Layer 4 of a small transformer language model trained on English Wikipedia (14 layers, counted from 0, width 96).
A neuron adds its activation times its output weights to the MLP's output. To switch it off is to set its activation to zero at one token and run the rest of the model.

Output weights of the MLP neurons that the questions are about. A number n stands for n times 0.01.
n18: -3 -8 10 -18 -8 -3 5 6 41 11 -34 9 6 21 -20 -4 -29 8 -7 -21 13 36 19 9 29 -20 6 -31 -3 -11 27 -59 15 5 -31 -29 -1 31 -36 3 31 23 15 -19 3 17 15 -25 40 -14 -10 -9 2 23 -1 6 32 -39 16 5 3 11 -11 2 -21 4 34 -11 10 -25 -58 14 26 -27 34 39 53 4 1 -5 25 24 -2 13 17 -30 18 17 32 -21 12 34 -16 -39 12 25
n47: -5 -6 -4 -23 2 -19 -41 12 -29 23 -47 -20 -13 9 8 -9 33 -25 3 10 30 -10 -17 -11 7 -22 31 12 17 13 -24 -40 12 11 1 15 33 47 -8 -60 -27 34 16 8 7 2 40 37 12 3 4 -5 -12 -25 4 14 4 -41 20 1 -31 10 1 13 -16 36 -9 -6 9 22 -34 3 -36 6 38 22 10 -6 -1 -57 -4 22 20 45 -27 -11 -38 -28 2 8 -17 -11 -20 -29 49 -23
n63: 10 -4 -7 14 9 15 -14 -2 -4 5 -30 -5 5 2 -20 -6 -9 -21 36 31 -2 17 -6 7 -8 -5 -1 -6 4 21 4 -13 17 -1 -8 -24 -37 -33 -34 4 24 35 6 24 8 -2 -21 -45 -5 -10 -5 -23 -11 15 5 -27 13 -12 3 34 26 4 -5 16 23 -10 -37 18 -26 15 -18 31 36 9 5 31 -45 -8 -14 -17 1 -24 16 26 -1 16 2 23 -7 27 35 -1 5 -26 -29 0
n64: -17 -8 10 -1 -10 17 24 19 2 -36 28 -22 -11 -30 21 -6 21 -3 -45 1 -26 19 -16 10 27 -13 -22 -18 -29 -2 -11 -6 -17 20 2 -10 -18 -10 25 -16 1 5 10 11 36 -8 12 -22 -17 -23 4 -54 18 2 4 -31 -26 -10 -5 -3 20 33 20 21 15 12 2 -15 -38 8 -1 24 16 1 4 30 6 8 -14 0 10 -34 -14 42 5 -26 9 -6 -21 0 -13 22 -4 42 1 -23
n80: 11 -41 -25 30 -9 21 18 -2 -60 -7 -23 3 10 -2 -27 19 -8 -6 -32 -6 28 -29 33 16 -29 -1 8 -12 -3 -17 -23 3 -14 -24 -11 12 -20 34 28 39 12 1 -35 5 -24 -13 -43 29 1 -23 1 -13 12 19 17 58 28 -15 24 47 -26 9 -39 17 32 35 18 3 -39 25 -9 -6 -14 44 -12 -22 10 -13 65 -31 -28 -20 49 12 9 -2 -43 4 -9 2 -2 -6 -9 26 -40 -6
n114: 10 -3 13 30 16 4 -12 -34 -14 13 -3 17 -15 -11 16 -14 -30 -8 -8 -6 35 24 -3 -13 -20 6 25 -1 48 -12 -26 25 -9 15 36 -40 -5 -39 5 -40 -5 -4 -42 -9 -3 -10 -27 19 14 30 -20 53 -2 31 -29 -7 -2 -63 2 48 1 -13 -5 -3 -17 15 45 -19 19 18 -29 9 21 -19 -24 -25 9 -1 27 23 44 -21 -32 20 -27 19 5 -22 -35 -6 45 -7 12 10 11 -34
n142: -5 4 -41 -6 -33 59 30 23 -6 -10 -3 -3 5 34 2 4 18 41 8 12 8 48 -25 -31 -14 22 -11 46 18 -9 44 55 50 17 1 7 13 -18 6 45 5 23 -10 28 36 18 8 3 4 -21 -11 26 -6 16 -36 -3 2 22 -2 33 16 14 -30 2 5 -25 -6 -3 7 -15 21 -20 -33 -45 18 39 17 13 -3 -5 18 -9 -15 -4 8 6 -11 -15 24 24 -5 13 1 -9 -3 26
n164: -1 -28 19 2 3 10 -15 -18 29 2 -13 3 -4 -56 27 14 -37 29 -4 60 1 -24 25 18 9 -27 2 22 -53 -10 36 -29 4 2 -10 -17 19 11 18 -2 32 8 18 32 37 30 28 54 -34 4 -20 -24 3 -16 -5 23 -33 -8 22 9 -23 -13 0 38 3 39 22 -14 -48 -16 1 7 -8 23 -47 -67 -12 24 -2 0 20 -24 5 16 28 -95 -6 -9 21 -17 17 29 -2 -56 6 30
n186: 39 20 -17 6 27 -23 -6 -2 1 -21 -13 -28 12 -6 -68 -11 -12 -20 8 -54 5 1 -13 13 -25 -1 -27 8 16 15 -7 -5 -19 9 -2 10 18 10 12 -15 38 -1 3 -13 2 20 23 1 39 18 38 -5 44 -1 5 12 13 4 -12 -25 52 -22 8 9 3 -22 -26 0 11 2 -16 -30 28 -18 58 22 -10 -11 -39 9 28 -40 -27 -40 20 -54 -5 -27 -19 -1 -47 3 30 10 -30 -44
n224: -19 29 -1 47 -1 -4 3 -35 -14 5 26 -7 -41 -22 -22 -45 38 -1 11 -3 6 20 -17 15 18 -31 41 29 -1 11 24 -5 2 -10 -27 -11 2 51 21 -10 -15 -8 -6 20 12 -8 21 -45 14 -4 9 -26 -15 12 -21 -16 5 32 5 -32 -59 1 5 -39 -28 -7 -21 -21 -42 5 -13 22 20 -24 2 -1 -45 7 -1 -12 -40 -5 -19 57 16 17 9 -6 -27 -21 -9 -11 -5 10 -22 7
n239: 5 -6 29 0 26 -20 8 -3 36 0 -18 -4 -9 -16 34 -43 -26 11 -41 -4 36 -33 22 50 14 -37 -20 -1 9 -17 40 -5 -19 -22 3 -10 -9 -24 1 49 25 3 -23 7 18 4 -4 24 -9 5 -54 -26 -7 11 47 -16 -17 2 -16 37 24 13 -20 7 -14 16 19 17 2 14 -30 -12 -5 23 24 -19 -16 35 25 3 16 23 26 8 23 -9 -32 -9 -44 -4 -24 -12 60 -39 8 57
n258: 15 -5 32 -40 -23 3 -8 9 -24 -12 -4 31 34 11 -20 5 5 -17 -32 35 5 -48 -11 -61 10 23 -34 2 53 2 8 24 16 -18 -14 7 10 11 25 2 3 -18 22 -8 -48 -49 30 -9 20 12 10 20 38 46 7 14 -16 -24 -1 -11 -14 -10 28 -42 37 -4 14 -25 10 35 -12 51 22 6 32 -33 14 7 29 44 31 -7 -21 32 5 28 6 -17 -6 2 23 16 4 -34 -2 32
n311: -15 -16 16 43 38 -32 -21 -18 -41 17 -1 -21 -7 18 19 -44 14 23 -34 32 6 -34 17 32 -7 20 29 9 3 11 -7 -42 -25 14 -27 -15 10 52 1 19 -10 -31 -5 35 11 -25 -3 -26 29 -12 -12 33 16 -15 26 -8 -71 20 -10 16 18 -20 -6 9 -30 -7 -30 -10 39 4 1 17 -5 -10 23 -34 -38 27 28 -12 -34 -5 11 -45 18 11 11 40 3 -43 12 -36 -20 -19 14 8
n313: -4 -45 0 8 25 -6 -7 -22 -5 25 -7 -23 -28 3 36 -7 5 -1 17 5 24 -1 10 5 -17 17 -23 -16 16 -27 16 -4 -26 24 6 -4 16 4 7 38 20 -41 21 24 -8 3 10 23 -55 10 -28 3 32 18 -51 -3 -2 -19 6 -12 -11 -1 28 -32 -17 -2 -20 -2 3 -37 7 -34 -18 -10 -26 -14 30 -4 14 -63 -27 -7 10 -9 13 0 -4 20 -33 20 1 -2 -12 47 -1 26
n315: 12 -29 -9 31 4 22 3 0 22 28 21 37 10 60 -44 18 5 -3 21 54 -19 -2 37 20 -49 -23 -10 34 -3 -25 -18 33 26 -10 75 35 -8 -22 -32 42 1 -23 -2 23 10 -18 -32 -7 -64 11 2 -19 16 40 -21 -27 -17 2 46 27 -48 6 -14 8 16 8 -5 17 -32 10 -19 21 -3 30 11 -22 10 -9 -19 -54 8 -9 -11 -13 31 -20 -32 25 -29 2 -5 -5 10 -33 -25 6
n380: 13 -45 -21 2 -8 -25 -10 14 -21 -22 -32 -31 40 -18 -11 16 -23 14 -10 -53 1 -3 3 -34 -3 24 -12 1 13 -5 -7 -4 -25 -9 12 -8 -7 -7 -26 -21 -36 -14 -36 11 -21 29 -14 -20 7 10 -1 4 -16 4 -10 8 27 -14 -2 15 28 11 10 12 15 -34 -4 34 20 -8 -8 -41 -42 26 -20 -17 -17 -11 5 13 -2 -32 36 14 63 12 -26 -20 -12 -5 2 -17 -10 -6 -85 -1

Each question names a token from some text and the token that comes next. It shows the activations a of the neurons there, in the order above. A number n stands for n times 0.024.

Then comes g, the gradient of the next token's log-probability with respect to the MLP's output, scaled to length 1. A neuron's effect is roughly proportional to its activation times (output weights . g). A number n stands for n times 0.0046.

" one", then " when"
a: 4 0 -14 0 4 0 17 4 -13 1 10 18 11 21 -20 0
g: -46 -22 14 7 31 -14 -5 4 -9 -22 -54 52 5 -30 -22 -30 -32 -20 12 -24 -4 -9 12 66 -27 14 -14 -17 -13 11 -16 -7 -41 19 -27 11 37 -2 -6 6 16 1 12 -51 32 -1 -16 -2 11 3 -5 18 -15 -33 8 16 -36 16 24 -9 29 0 5 -3 16 3 -20 4 7 8 36 4 -32 -32 18 22 0 31 13 -13 -15 -4 -24 30 12 -15 1 -23 8 -9 -22 -19 -34 2 24 -25
Which neuron, switched off, lowers the next token's probability most? n315

"ch", then "ier"
a: -1 -5 23 -6 1 8 -8 9 -16 7 -8 4 -4 -1 7 5
g: 14 32 23 17 40 -3 17 -21 -10 12 1 -10 -5 -52 -19 6 -5 9 40 -15 8 1 6 -7 3 -23 -6 1 15 26 16 4 -1 21 -14 -19 -13 9 -11 5 29 -47 -33 -53 -17 -25 -24 -18 -2 -11 -29 -19 42 8 -18 9 -2 10 9 16 29 -12 0 25 3 -6 -11 18 -20 1 9 9 36 16 9 24 -8 16 -31 2 3 46 -13 31 47 -28 28 40 37 5 -8 24 -21 -14 -48 -40
Which neuron, switched off, raises the next token's probability most? n186

"erv", then "ative"
a: -13 0 26 0 0 5 -1 7 3 -12 4 10 6 11 0 -13
g: -28 9 -15 3 19 -34 -19 33 17 -22 -17 34 0 25 -33 -6 46 16 -26 46 -12 3 -6 -7 -10 9 22 9 -34 3 -13 8 10 7 6 22 -30 20 -36 2 -15 33 7 -30 -11 -20 -3 -13 7 -17 20 -3 5 17 -24 -17 -19 -26 -26 14 56 3 -30 53 -22 5 31 30 -15 -13 8 17 -1 -15 9 13 -39 -13 -8 3 -2 4 -8 36 -29 -16 -16 -5 -20 20 48 42 22 36 7 4
Which neuron, switched off, lowers the next token's probability most? n63

"il", then "an"
a: -6 8 7 -1 13 0 4 15 1 7 5 1 -94 11 -2 0
g: 31 18 32 -7 -4 8 4 -27 22 -1 24 53 -6 -22 24 49 -34 -18 -14 18 -9 -4 -53 -24 -46 -11 12 8 -12 20 -11 6 37 14 17 23 27 19 -55 -9 10 -21 3 1 8 -2 -4 -1 -18 -9 -11 -23 -19 -19 26 48 -7 -21 -1 -47 5 -14 -19 21 6 -12 -1 -18 -2 -19 24 17 9 24 -20 -3 -9 4 -15 11 26 -8 23 20 -34 -6 2 -8 -28 22 31 7 -50 32 20 3
Which two neurons, each switched off alone, lower its probability most, in order? n311, n164

"ith", then " ("
a: -5 -17 -8 0 4 13 -14 3 42 -10 3 0 12 0 -9 -6
g: -1 51 -9 -7 12 -2 7 22 27 15 -17 -9 40 56 5 -20 19 -5 -14 32 -7 -2 30 6 -6 -24 -4 -27 -9 -31 29 -2 10 56 -27 -38 -34 48 -4 -19 -9 12 18 8 25 25 34 21 4 -5 9 3 -4 35 8 -4 26 -5 11 4 5 -8 25 3 3 3 11 6 -2 4 40 0 -26 -1 -39 15 21 9 28 18 9 12 30 32 11 20 4 -6 0 -48 35 -50 31 -2 3 14
Which neuron, switched off, raises the next token's probability most? n186

"A", then "P"
a: 0 6 1 2 15 7 -4 7 -14 0 0 0 2 0 15 -7
g: -13 -53 -7 21 -7 -27 31 25 -28 25 2 1 -6 24 -7 33 15 -10 15 -7 30 23 -12 7 9 9 10 -10 11 24 7 56 16 -1 -8 15 -31 14 -5 0 -7 5 8 23 -7 13 12 -10 6 -6 -19 -18 4 23 -47 25 -17 -14 -30 19 26 17 28 -37 -53 -13 5 -23 11 3 -27 -35 33 42 -12 14 24 -25 7 -4 -29 -6 32 19 -36 6 15 32 7 38 -43 18 -26 12 6 14
Which neuron, switched off, raises the next token's probability most? n164

"ap", then "l"
a: 6 1 1 -3 -1 4 -8 -3 -7 -4 -10 -11 -2 4 0 -73
g: -10 -8 44 -19 7 -11 33 -18 26 28 21 -26 -24 9 -19 -5 19 23 25 51 -14 22 0 -16 21 2 -16 26 12 -15 12 15 8 -12 -8 5 0 25 19 -16 27 30 12 33 -10 -23 -6 50 27 -29 29 46 -16 20 -45 3 -14 23 11 20 -25 3 -16 -14 37 -20 -9 -13 -6 24 -1 43 -3 2 -22 3 10 12 -23 -1 -26 -10 -7 30 -3 -10 30 -27 -21 12 14 -2 -54 -4 35 -31
Which neuron, switched off, lowers the next token's probability most? n380

" l", then "ate"
a: 3 4 -1 0 -2 -3 3 -4 0 1 -4 -2 10 4 1 0
g: 4 -41 -10 13 -20 -40 8 -1 -31 -17 15 -32 -2 -7 3 -5 -11 -1 7 5 38 7 38 -6 -79 10 -19 -1 -6 20 21 27 -9 -44 -27 -41 14 35 33 11 -10 -36 -20 -23 26 -45 -25 -7 -19 24 -18 16 -25 16 13 -3 10 -35 2 1 48 -8 -25 7 23 11 -29 -7 -26 17 -14 4 17 -12 -4 -8 7 -4 3 -38 -5 -2 -7 29 29 -15 5 -5 -43 10 13 -6 -8 -18 3 -17
Which neuron, switched off, lowers the next token's probability most? n311

" B", then "uck"
a: 7 -7 -1 -3 -1 1 5 0 1 0 2 -1 9 0 -2 -15
g: -16 27 0 30 44 -9 -16 -23 15 15 -29 -37 7 -11 -14 11 -57 -9 -44 31 -11 12 18 -10 14 -7 29 15 -40 38 9 -31 0 -8 15 12 45 -17 9 -11 10 -14 10 -12 2 -11 -19 -31 -44 -34 -16 -3 6 -11 23 17 -16 -12 -35 -15 -12 5 2 29 -4 18 3 -13 6 42 -27 -14 12 12 -20 -39 -7 -27 0 -31 -11 -1 -15 39 -1 1 3 22 -23 8 -6 46 22 37 3 27
Which neuron, switched off, raises the next token's probability most? n142

"ston", then " Ch"
a: -4 0 0 0 -10 4 -7 16 -3 -4 24 16 6 0 2 -2
g: 0 4 21 11 12 -20 -20 13 11 31 7 -6 -42 9 4 -27 -22 19 7 1 -20 -21 -6 4 -4 -62 11 53 15 6 11 13 -29 0 15 -26 3 21 19 -16 1 52 -1 19 9 63 -5 15 0 9 -7 10 28 -18 -13 -37 0 -32 -13 -14 -24 20 5 9 15 -15 -8 18 -7 -2 0 -51 16 18 -30 -17 7 -20 8 16 9 -11 41 -32 -19 -37 18 26 -47 21 -22 2 -9 24 -41 14
Which neuron, switched off, raises the next token's probability most? n258

"ces", then "."
a: 0 8 -4 -9 -6 1 0 12 13 -56 3 -3 16 -2 -3 3
g: 4 13 -4 7 -29 -5 -52 -19 15 15 20 -14 38 -55 40 -21 24 -44 3 -36 4 31 7 28 4 24 -28 5 -14 -1 11 -23 -16 -11 -25 6 31 -11 -8 16 17 10 43 12 -5 15 2 9 -13 17 -31 3 9 -8 7 12 -8 4 11 12 -49 -17 -23 2 -15 -4 26 17 21 -35 -2 7 18 3 -6 28 -37 -7 43 6 27 13 -2 35 -35 18 -44 11 -3 -16 -15 -8 10 34 23 -42
Which neuron, switched off, raises the next token's probability most? n224

"on", then " St"
a: -9 -46 3 -3 25 -6 -11 11 -6 -9 14 -12 -2 -1 4 7
g: -5 -51 -7 -1 -6 13 29 24 15 -4 -52 -33 -32 4 17 -38 -7 -4 1 -7 37 7 4 39 -3 -21 5 26 -13 -56 0 13 -44 4 6 0 -36 -6 -29 -2 28 13 -10 5 3 -5 5 5 15 -18 6 -22 3 5 -12 -15 -4 14 4 9 -8 -11 0 33 26 7 -17 13 -19 6 -9 -59 26 -21 -34 -18 15 -9 -55 -4 -6 -5 -20 11 -7 -4 -36 -28 -9 47 -18 -36 16 41 21 1
Which neuron, switched off, raises the next token's probability most? n47

" Mar", then "k"
a: 2 -8 24 1 -2 0 -8 1 -3 3 16 4 4 -1 0 -1
g: -24 1 27 18 50 16 9 -8 9 -14 -23 -3 -10 16 11 14 -26 -6 -1 56 -8 23 3 2 23 2 -2 2 29 8 36 -13 -13 1 38 -40 -12 -4 27 -22 -36 1 31 33 -23 22 -14 55 16 22 -27 18 -6 -19 -2 -37 -6 17 58 -23 -23 4 -34 5 -20 -2 21 -6 43 14 -1 -12 -2 28 -33 -12 31 4 44 -3 23 -8 20 -34 4 0 5 6 -1 20 -21 8 -8 18 -7 21
Which neuron, switched off, lowers the next token's probability most? n239

"or", then " |"
a: -3 -43 4 1 2 1 -13 33 -9 -1 2 0 0 0 -4 13
g: -10 -35 -2 -18 14 1 14 -16 21 -10 -17 4 -18 -24 35 -8 2 -47 -5 14 -24 -10 27 8 6 5 30 -54 1 12 18 18 22 9 41 -1 8 8 -25 4 39 -1 14 -25 17 -15 3 25 8 -7 14 -20 26 -17 -4 -1 -6 38 6 -26 -37 -3 -9 40 -21 -10 1 10 -9 -38 -6 24 12 -6 5 49 -9 16 -21 46 -25 -10 13 -29 38 31 62 -20 -8 -20 14 -21 4 40 -13 18
Which neuron, switched off, lowers the next token's probability most? n47

" Ar", then "med"
a: 2 -4 -6 1 2 1 -7 17 -3 -2 10 -6 -1 1 -4 -1
g: 24 18 -30 26 6 -5 -20 -16 -20 0 6 28 6 -28 2 16 43 45 -19 -3 2 -9 -1 -10 0 -20 -9 2 17 16 -14 48 6 -9 -25 23 -34 58 16 -26 35 -18 -1 -17 36 -14 23 -8 -7 37 -22 2 -32 12 -17 22 -10 27 35 26 8 -52 -16 4 37 -26 -1 2 9 -15 5 -5 -35 -12 1 -24 15 -11 22 -9 14 -3 -22 30 32 -28 1 32 19 -3 -7 10 -18 39 -36 -14
Which neuron, switched off, raises the next token's probability most? n239

"ours", then ","
a: 7 -10 -8 -1 0 -2 6 13 -4 2 2 0 1 22 -1 0
g: -21 18 10 6 5 -27 20 -24 17 21 -8 -4 -10 15 30 -6 11 5 -28 -14 -29 7 -11 -10 10 21 5 -7 -31 3 57 -10 -5 9 43 31 45 -4 3 -6 -35 -5 68 20 10 38 -18 36 -24 17 14 17 6 23 6 25 -37 42 16 -17 -27 -57 -33 23 7 13 17 -8 -2 -29 -6 -8 1 17 10 -7 -20 -18 -7 31 -11 36 -11 6 25 -21 -12 6 -18 -7 -17 -15 14 -33 -12 -17
Which neuron, switched off, lowers the next token's probability most? n164

" Mar", then "at"
a: -1 -8 20 1 -4 0 -7 6 -2 1 16 6 5 0 -5 -1
g: -19 -27 29 2 27 4 -2 7 27 -4 22 -6 -5 -64 6 38 39 13 -1 -24 10 -14 31 -34 4 -20 19 13 -22 -21 -20 5 -2 12 4 27 32 15 10 23 -7 -6 -20 7 2 22 19 -36 -26 9 7 -24 23 23 -24 35 -33 -7 4 9 11 29 -21 -3 7 13 19 23 -26 -40 36 56 5 29 -23 -4 16 13 -19 18 10 20 -17 8 29 1 -44 15 -8 33 0 -32 -27 -9 -24 25
Which neuron, switched off, lowers the next token's probability most? n164

" three", then " years"
a: -4 -2 -4 0 -2 -6 0 0 -1 -12 15 77 5 0 -2 -17
g: 4 20 2 4 -41 -25 17 5 15 -3 19 56 15 19 -5 11 44 -27 -13 10 -33 -11 -24 38 -41 -11 4 9 32 29 4 2 24 -20 -29 -7 0 -2 -9 -9 30 -15 6 5 -2 25 12 2 29 16 3 1 8 8 -46 34 -24 -17 37 4 -31 -39 -4 -34 20 -2 34 -8 15 -1 3 -4 -30 6 16 -6 3 21 13 7 -33 -47 -13 29 -27 33 -5 -2 -6 -11 43 34 -34 -7 24 -21
Which neuron, switched off, lowers the next token's probability most? n258

"ight", then "we"
a: 4 0 11 -9 0 0 17 19 6 -2 -5 -5 8 1 -12 -59
g: 42 38 -41 0 4 35 -26 19 -12 42 26 8 11 13 10 11 6 -2 42 29 -18 7 8 -13 9 2 -12 16 7 5 -4 -2 -4 -17 28 2 13 6 -2 4 23 -9 23 -17 -5 -11 -11 1 -8 11 5 -21 19 33 10 -15 -22 -16 -22 18 80 46 -13 -12 -25 20 -10 -45 16 -17 22 40 11 -11 46 17 -40 -21 -7 -19 17 -4 18 -6 -10 -13 -35 -18 -3 6 46 11 3 11 -3 -40
Which neuron, switched off, lowers the next token's probability most? n380

"on", then " L"
a: 3 5 0 0 4 3 1 -3 -6 -19 9 13 -3 0 -5 1
g: 3 19 -42 6 -20 -1 12 24 -3 47 16 -2 -9 17 -29 -58 -14 29 -14 -7 -13 -11 13 19 -16 2 -17 21 10 -26 -7 28 4 -55 6 -15 -30 58 5 -20 3 -18 7 -8 30 38 17 37 20 13 -28 5 -1 -23 -44 -19 0 27 28 -19 22 -14 -12 18 20 -33 0 35 0 2 20 -41 19 23 -24 -10 1 14 -41 -2 -18 -11 12 -16 3 -8 12 8 -11 -20 -19 -14 -6 7 -43 3
Which neuron, switched off, raises the next token's probability most? n258

"id", then " K"
a: 0 -35 2 4 3 0 -13 -6 4 -4 6 1 -2 -5 -4 -5
g: -11 -4 11 -39 57 8 -7 -6 -15 -17 -13 13 -33 1 -8 -17 1 3 -12 13 15 2 26 -12 -24 -32 12 11 -29 -34 -7 19 12 -1 36 -26 -43 46 7 -16 4 23 -12 10 26 12 -4 8 6 7 -13 -2 -1 6 -1 -28 7 -20 19 -22 11 40 5 47 1 -28 -59 13 0 18 -25 -15 38 -6 -11 -30 21 -1 28 -55 -59 5 -14 -16 -25 -16 -30 -3 6 9 -3 -29 13 13 -17 -3
Which neuron, switched off, raises the next token's probability most? n47

"ia", then " sp"
a: 7 0 -9 -1 -9 0 -27 4 0 19 39 9 0 -8 4 8
g: -54 12 10 24 -6 -8 -28 -22 30 0 14 14 29 6 1 -6 16 22 23 19 -54 21 -10 -12 43 18 42 -8 12 -21 30 9 -15 -38 -29 11 -21 2 -9 -5 19 -40 4 42 -1 -9 -4 -33 1 26 -2 -31 -30 -1 -8 18 -12 24 -28 -10 3 0 -19 10 -50 14 -12 -18 -7 -25 8 17 -6 -10 -17 -19 -54 21 8 23 15 6 17 4 -18 9 -3 -17 22 19 -37 12 -25 -2 7 53
Which neuron, switched off, lowers the next token's probability most? n224

"et", then "on"
a: 0 2 7 4 11 -12 -9 13 -10 -3 14 3 -14 -1 3 1
g: 13 -6 -10 -8 -38 12 20 -19 -26 -8 -14 -14 -27 14 15 -4 19 -4 -16 5 18 12 0 -7 -31 26 35 -38 -12 -16 5 -29 -14 -18 -35 -2 -7 -57 -15 3 -21 -5 -59 24 -15 -7 -22 26 -21 -20 -3 24 1 -5 28 -11 -49 1 6 0 -50 9 0 23 55 2 3 -24 -31 1 9 42 -21 8 1 8 21 -32 -18 7 2 10 -18 23 -27 29 -16 33 -15 -4 48 15 -13 6 -11 25
Which neuron, switched off, raises the next token's probability most? n114

" Ch", then "ing"
a: -1 -8 -2 1 0 8 7 0 -34 1 3 5 0 0 0 1
g: 16 -34 18 16 12 19 -8 14 30 20 33 -11 -20 -20 -39 14 43 -9 3 -21 -24 -27 -8 -12 18 -5 7 7 -23 -21 22 27 -42 39 -20 2 -32 20 -25 24 26 -13 -56 13 -11 -18 23 -4 -29 23 0 14 -45 -23 -13 8 -31 -2 41 4 -12 16 -5 0 -14 -30 14 -7 -17 -25 25 11 24 18 -2 -26 -3 25 3 2 -26 -18 -18 3 -6 28 7 39 50 10 11 -6 40 -21 -6 -20
Which neuron, switched off, lowers the next token's probability most? n186

"al", then " Eng"
a: 1 2 1 3 14 1 0 11 -4 8 -6 -1 3 -1 -17 -4
g: 8 -1 -5 24 14 -14 26 -3 -28 -14 48 17 -20 13 -4 -7 23 12 6 -14 -32 7 9 -19 1 -33 36 -6 -13 15 -61 20 -25 -11 -43 38 -34 5 -3 -4 -13 5 12 -22 -2 13 24 -6 4 18 26 8 0 42 18 -29 -9 44 15 20 -11 40 26 11 -28 -26 9 19 -49 -26 15 -12 -6 -10 5 5 46 2 -8 -46 13 2 -11 -30 22 -1 27 -27 10 16 -29 3 -11 -18 3 36
Which neuron, switched off, raises the next token's probability most? n315

" k", then "ick"
a: 1 -6 3 1 7 -31 -5 -1 7 0 8 0 5 6 -1 -1
g: 2 0 22 29 41 6 24 23 -19 -25 -11 21 6 -42 26 -2 15 -1 26 -9 21 -37 17 -15 -15 -12 26 -18 -22 4 -24 15 0 -16 -7 -44 8 4 -27 -12 29 55 6 -2 3 16 4 12 19 -30 4 -11 40 31 -8 -8 -11 15 -12 13 22 7 2 -18 -34 17 62 -8 -2 36 -7 -9 30 19 10 -32 -33 -25 6 -19 5 -43 -3 8 -7 -25 6 32 24 30 37 23 23 -22 16 23
Which neuron, switched off, raises the next token's probability most? n114

"rew", then " from"
a: 36 30 0 0 1 -9 51 -4 -12 -3 10 6 8 2 6 -2
g: -7 -4 -18 -5 -2 26 -6 -25 -2 7 -29 -9 -1 62 -44 41 -38 -14 21 33 -12 -14 20 25 -31 -18 -10 -40 -17 12 -17 -19 16 -23 -19 8 3 19 -1 9 36 -16 11 29 18 -18 15 -13 22 -3 -8 13 -14 11 -1 5 38 -3 -14 14 48 -13 -30 3 -37 21 -6 -14 3 -19 -4 20 -10 14 -9 29 23 41 3 3 11 -26 52 38 -9 26 1 1 23 3 23 5 15 4 -34 51
Which neuron, switched off, lowers the next token's probability most? n18

"ough", then " and"
a: -6 5 -1 2 -16 5 -3 5 -4 -1 2 -4 1 34 -3 -3
g: 15 6 -8 -18 19 1 -8 32 -11 41 -38 -48 9 -18 14 -25 -33 -38 14 21 22 33 -7 17 7 8 -4 23 -20 3 9 -24 -14 -10 -66 17 21 10 -28 -5 -2 32 1 -27 5 10 -20 -8 -68 -6 -2 -2 -8 12 -14 -6 6 43 43 -27 7 9 27 -3 15 -13 9 11 12 11 7 -32 9 4 5 33 -17 -21 -42 -9 13 -1 -25 6 4 -26 10 -2 24 -17 -17 19 23 14 50 25
Which neuron, switched off, lowers the next token's probability most? n80

" a", then " rem"
a: 0 -4 0 -1 0 3 62 6 -3 0 0 10 5 0 -1 6
g: 33 -47 5 3 -8 -13 40 6 18 -3 -31 -7 -22 -30 6 20 14 17 42 13 5 -2 -6 -15 -7 -66 29 26 29 4 -13 -6 51 29 -18 26 -1 -19 9 -29 -26 14 -1 20 -1 34 47 23 0 -12 -46 -20 -2 1 -18 -3 -44 -2 5 -6 -8 -29 -6 12 -22 20 15 34 18 -3 -28 17 -30 15 -20 -15 32 6 -22 36 -1 12 -3 -6 1 -1 18 14 33 19 19 -16 2 -33 4 9
Which neuron, switched off, lowers the next token's probability most? n142

"yn", then "et"
a: -1 6 3 1 21 -4 -19 9 -14 -5 21 1 7 1 -6 5
g: 11 26 6 -12 -10 14 4 58 8 -36 15 2 2 -14 -53 9 -17 -8 22 -12 11 -19 -2 3 -52 -21 -7 0 10 -39 12 5 -7 50 -22 26 4 28 -39 -1 -10 41 -9 6 -26 -23 15 -33 -17 -15 14 -21 8 -33 -40 27 -18 34 17 36 5 -13 -45 -3 28 -11 0 12 -10 1 11 -7 -10 -11 3 -27 -14 34 -38 20 14 -4 0 29 -16 15 9 -15 7 17 -3 3 16 -43 5 37
Which neuron, switched off, raises the next token's probability most? n142

"if", then "ton"
a: -8 5 7 1 8 1 -2 22 6 6 0 2 -6 6 4 1
g: 29 18 4 -14 39 22 49 5 37 -6 -1 -28 13 1 30 -13 -16 -48 12 41 3 -10 29 -18 39 0 54 11 -17 -1 -2 15 -8 10 34 -25 8 17 -25 34 -37 -10 22 16 6 5 52 15 -6 10 -2 19 -24 21 9 -14 17 -22 -26 10 20 5 0 -44 -6 16 -4 -14 -14 -10 -27 -41 5 3 8 2 9 -53 -10 24 6 32 12 -5 0 -16 -18 0 8 -27 24 23 30 -2 -5 27
Which neuron, switched off, lowers the next token's probability most? n164

" St", then "ah"
a: 1 -7 4 1 -1 6 0 13 -36 -4 1 1 -6 1 -7 5
g: 23 37 7 12 10 17 -15 -32 -10 33 37 2 -11 -24 17 -16 21 0 -18 -7 7 -22 -46 -39 -5 -34 8 16 -11 16 13 -24 -14 -22 4 4 -77 -24 -7 37 -19 4 -42 14 0 9 42 -29 -44 37 8 15 -16 -15 4 1 -23 10 1 31 -32 10 -6 26 20 -5 -5 -1 38 -17 -5 23 -1 -9 -1 -18 6 22 -28 1 -9 -1 3 27 38 28 -18 9 -30 -41 -14 -16 4 1 -4 8
Which neuron, switched off, lowers the next token's probability most? n186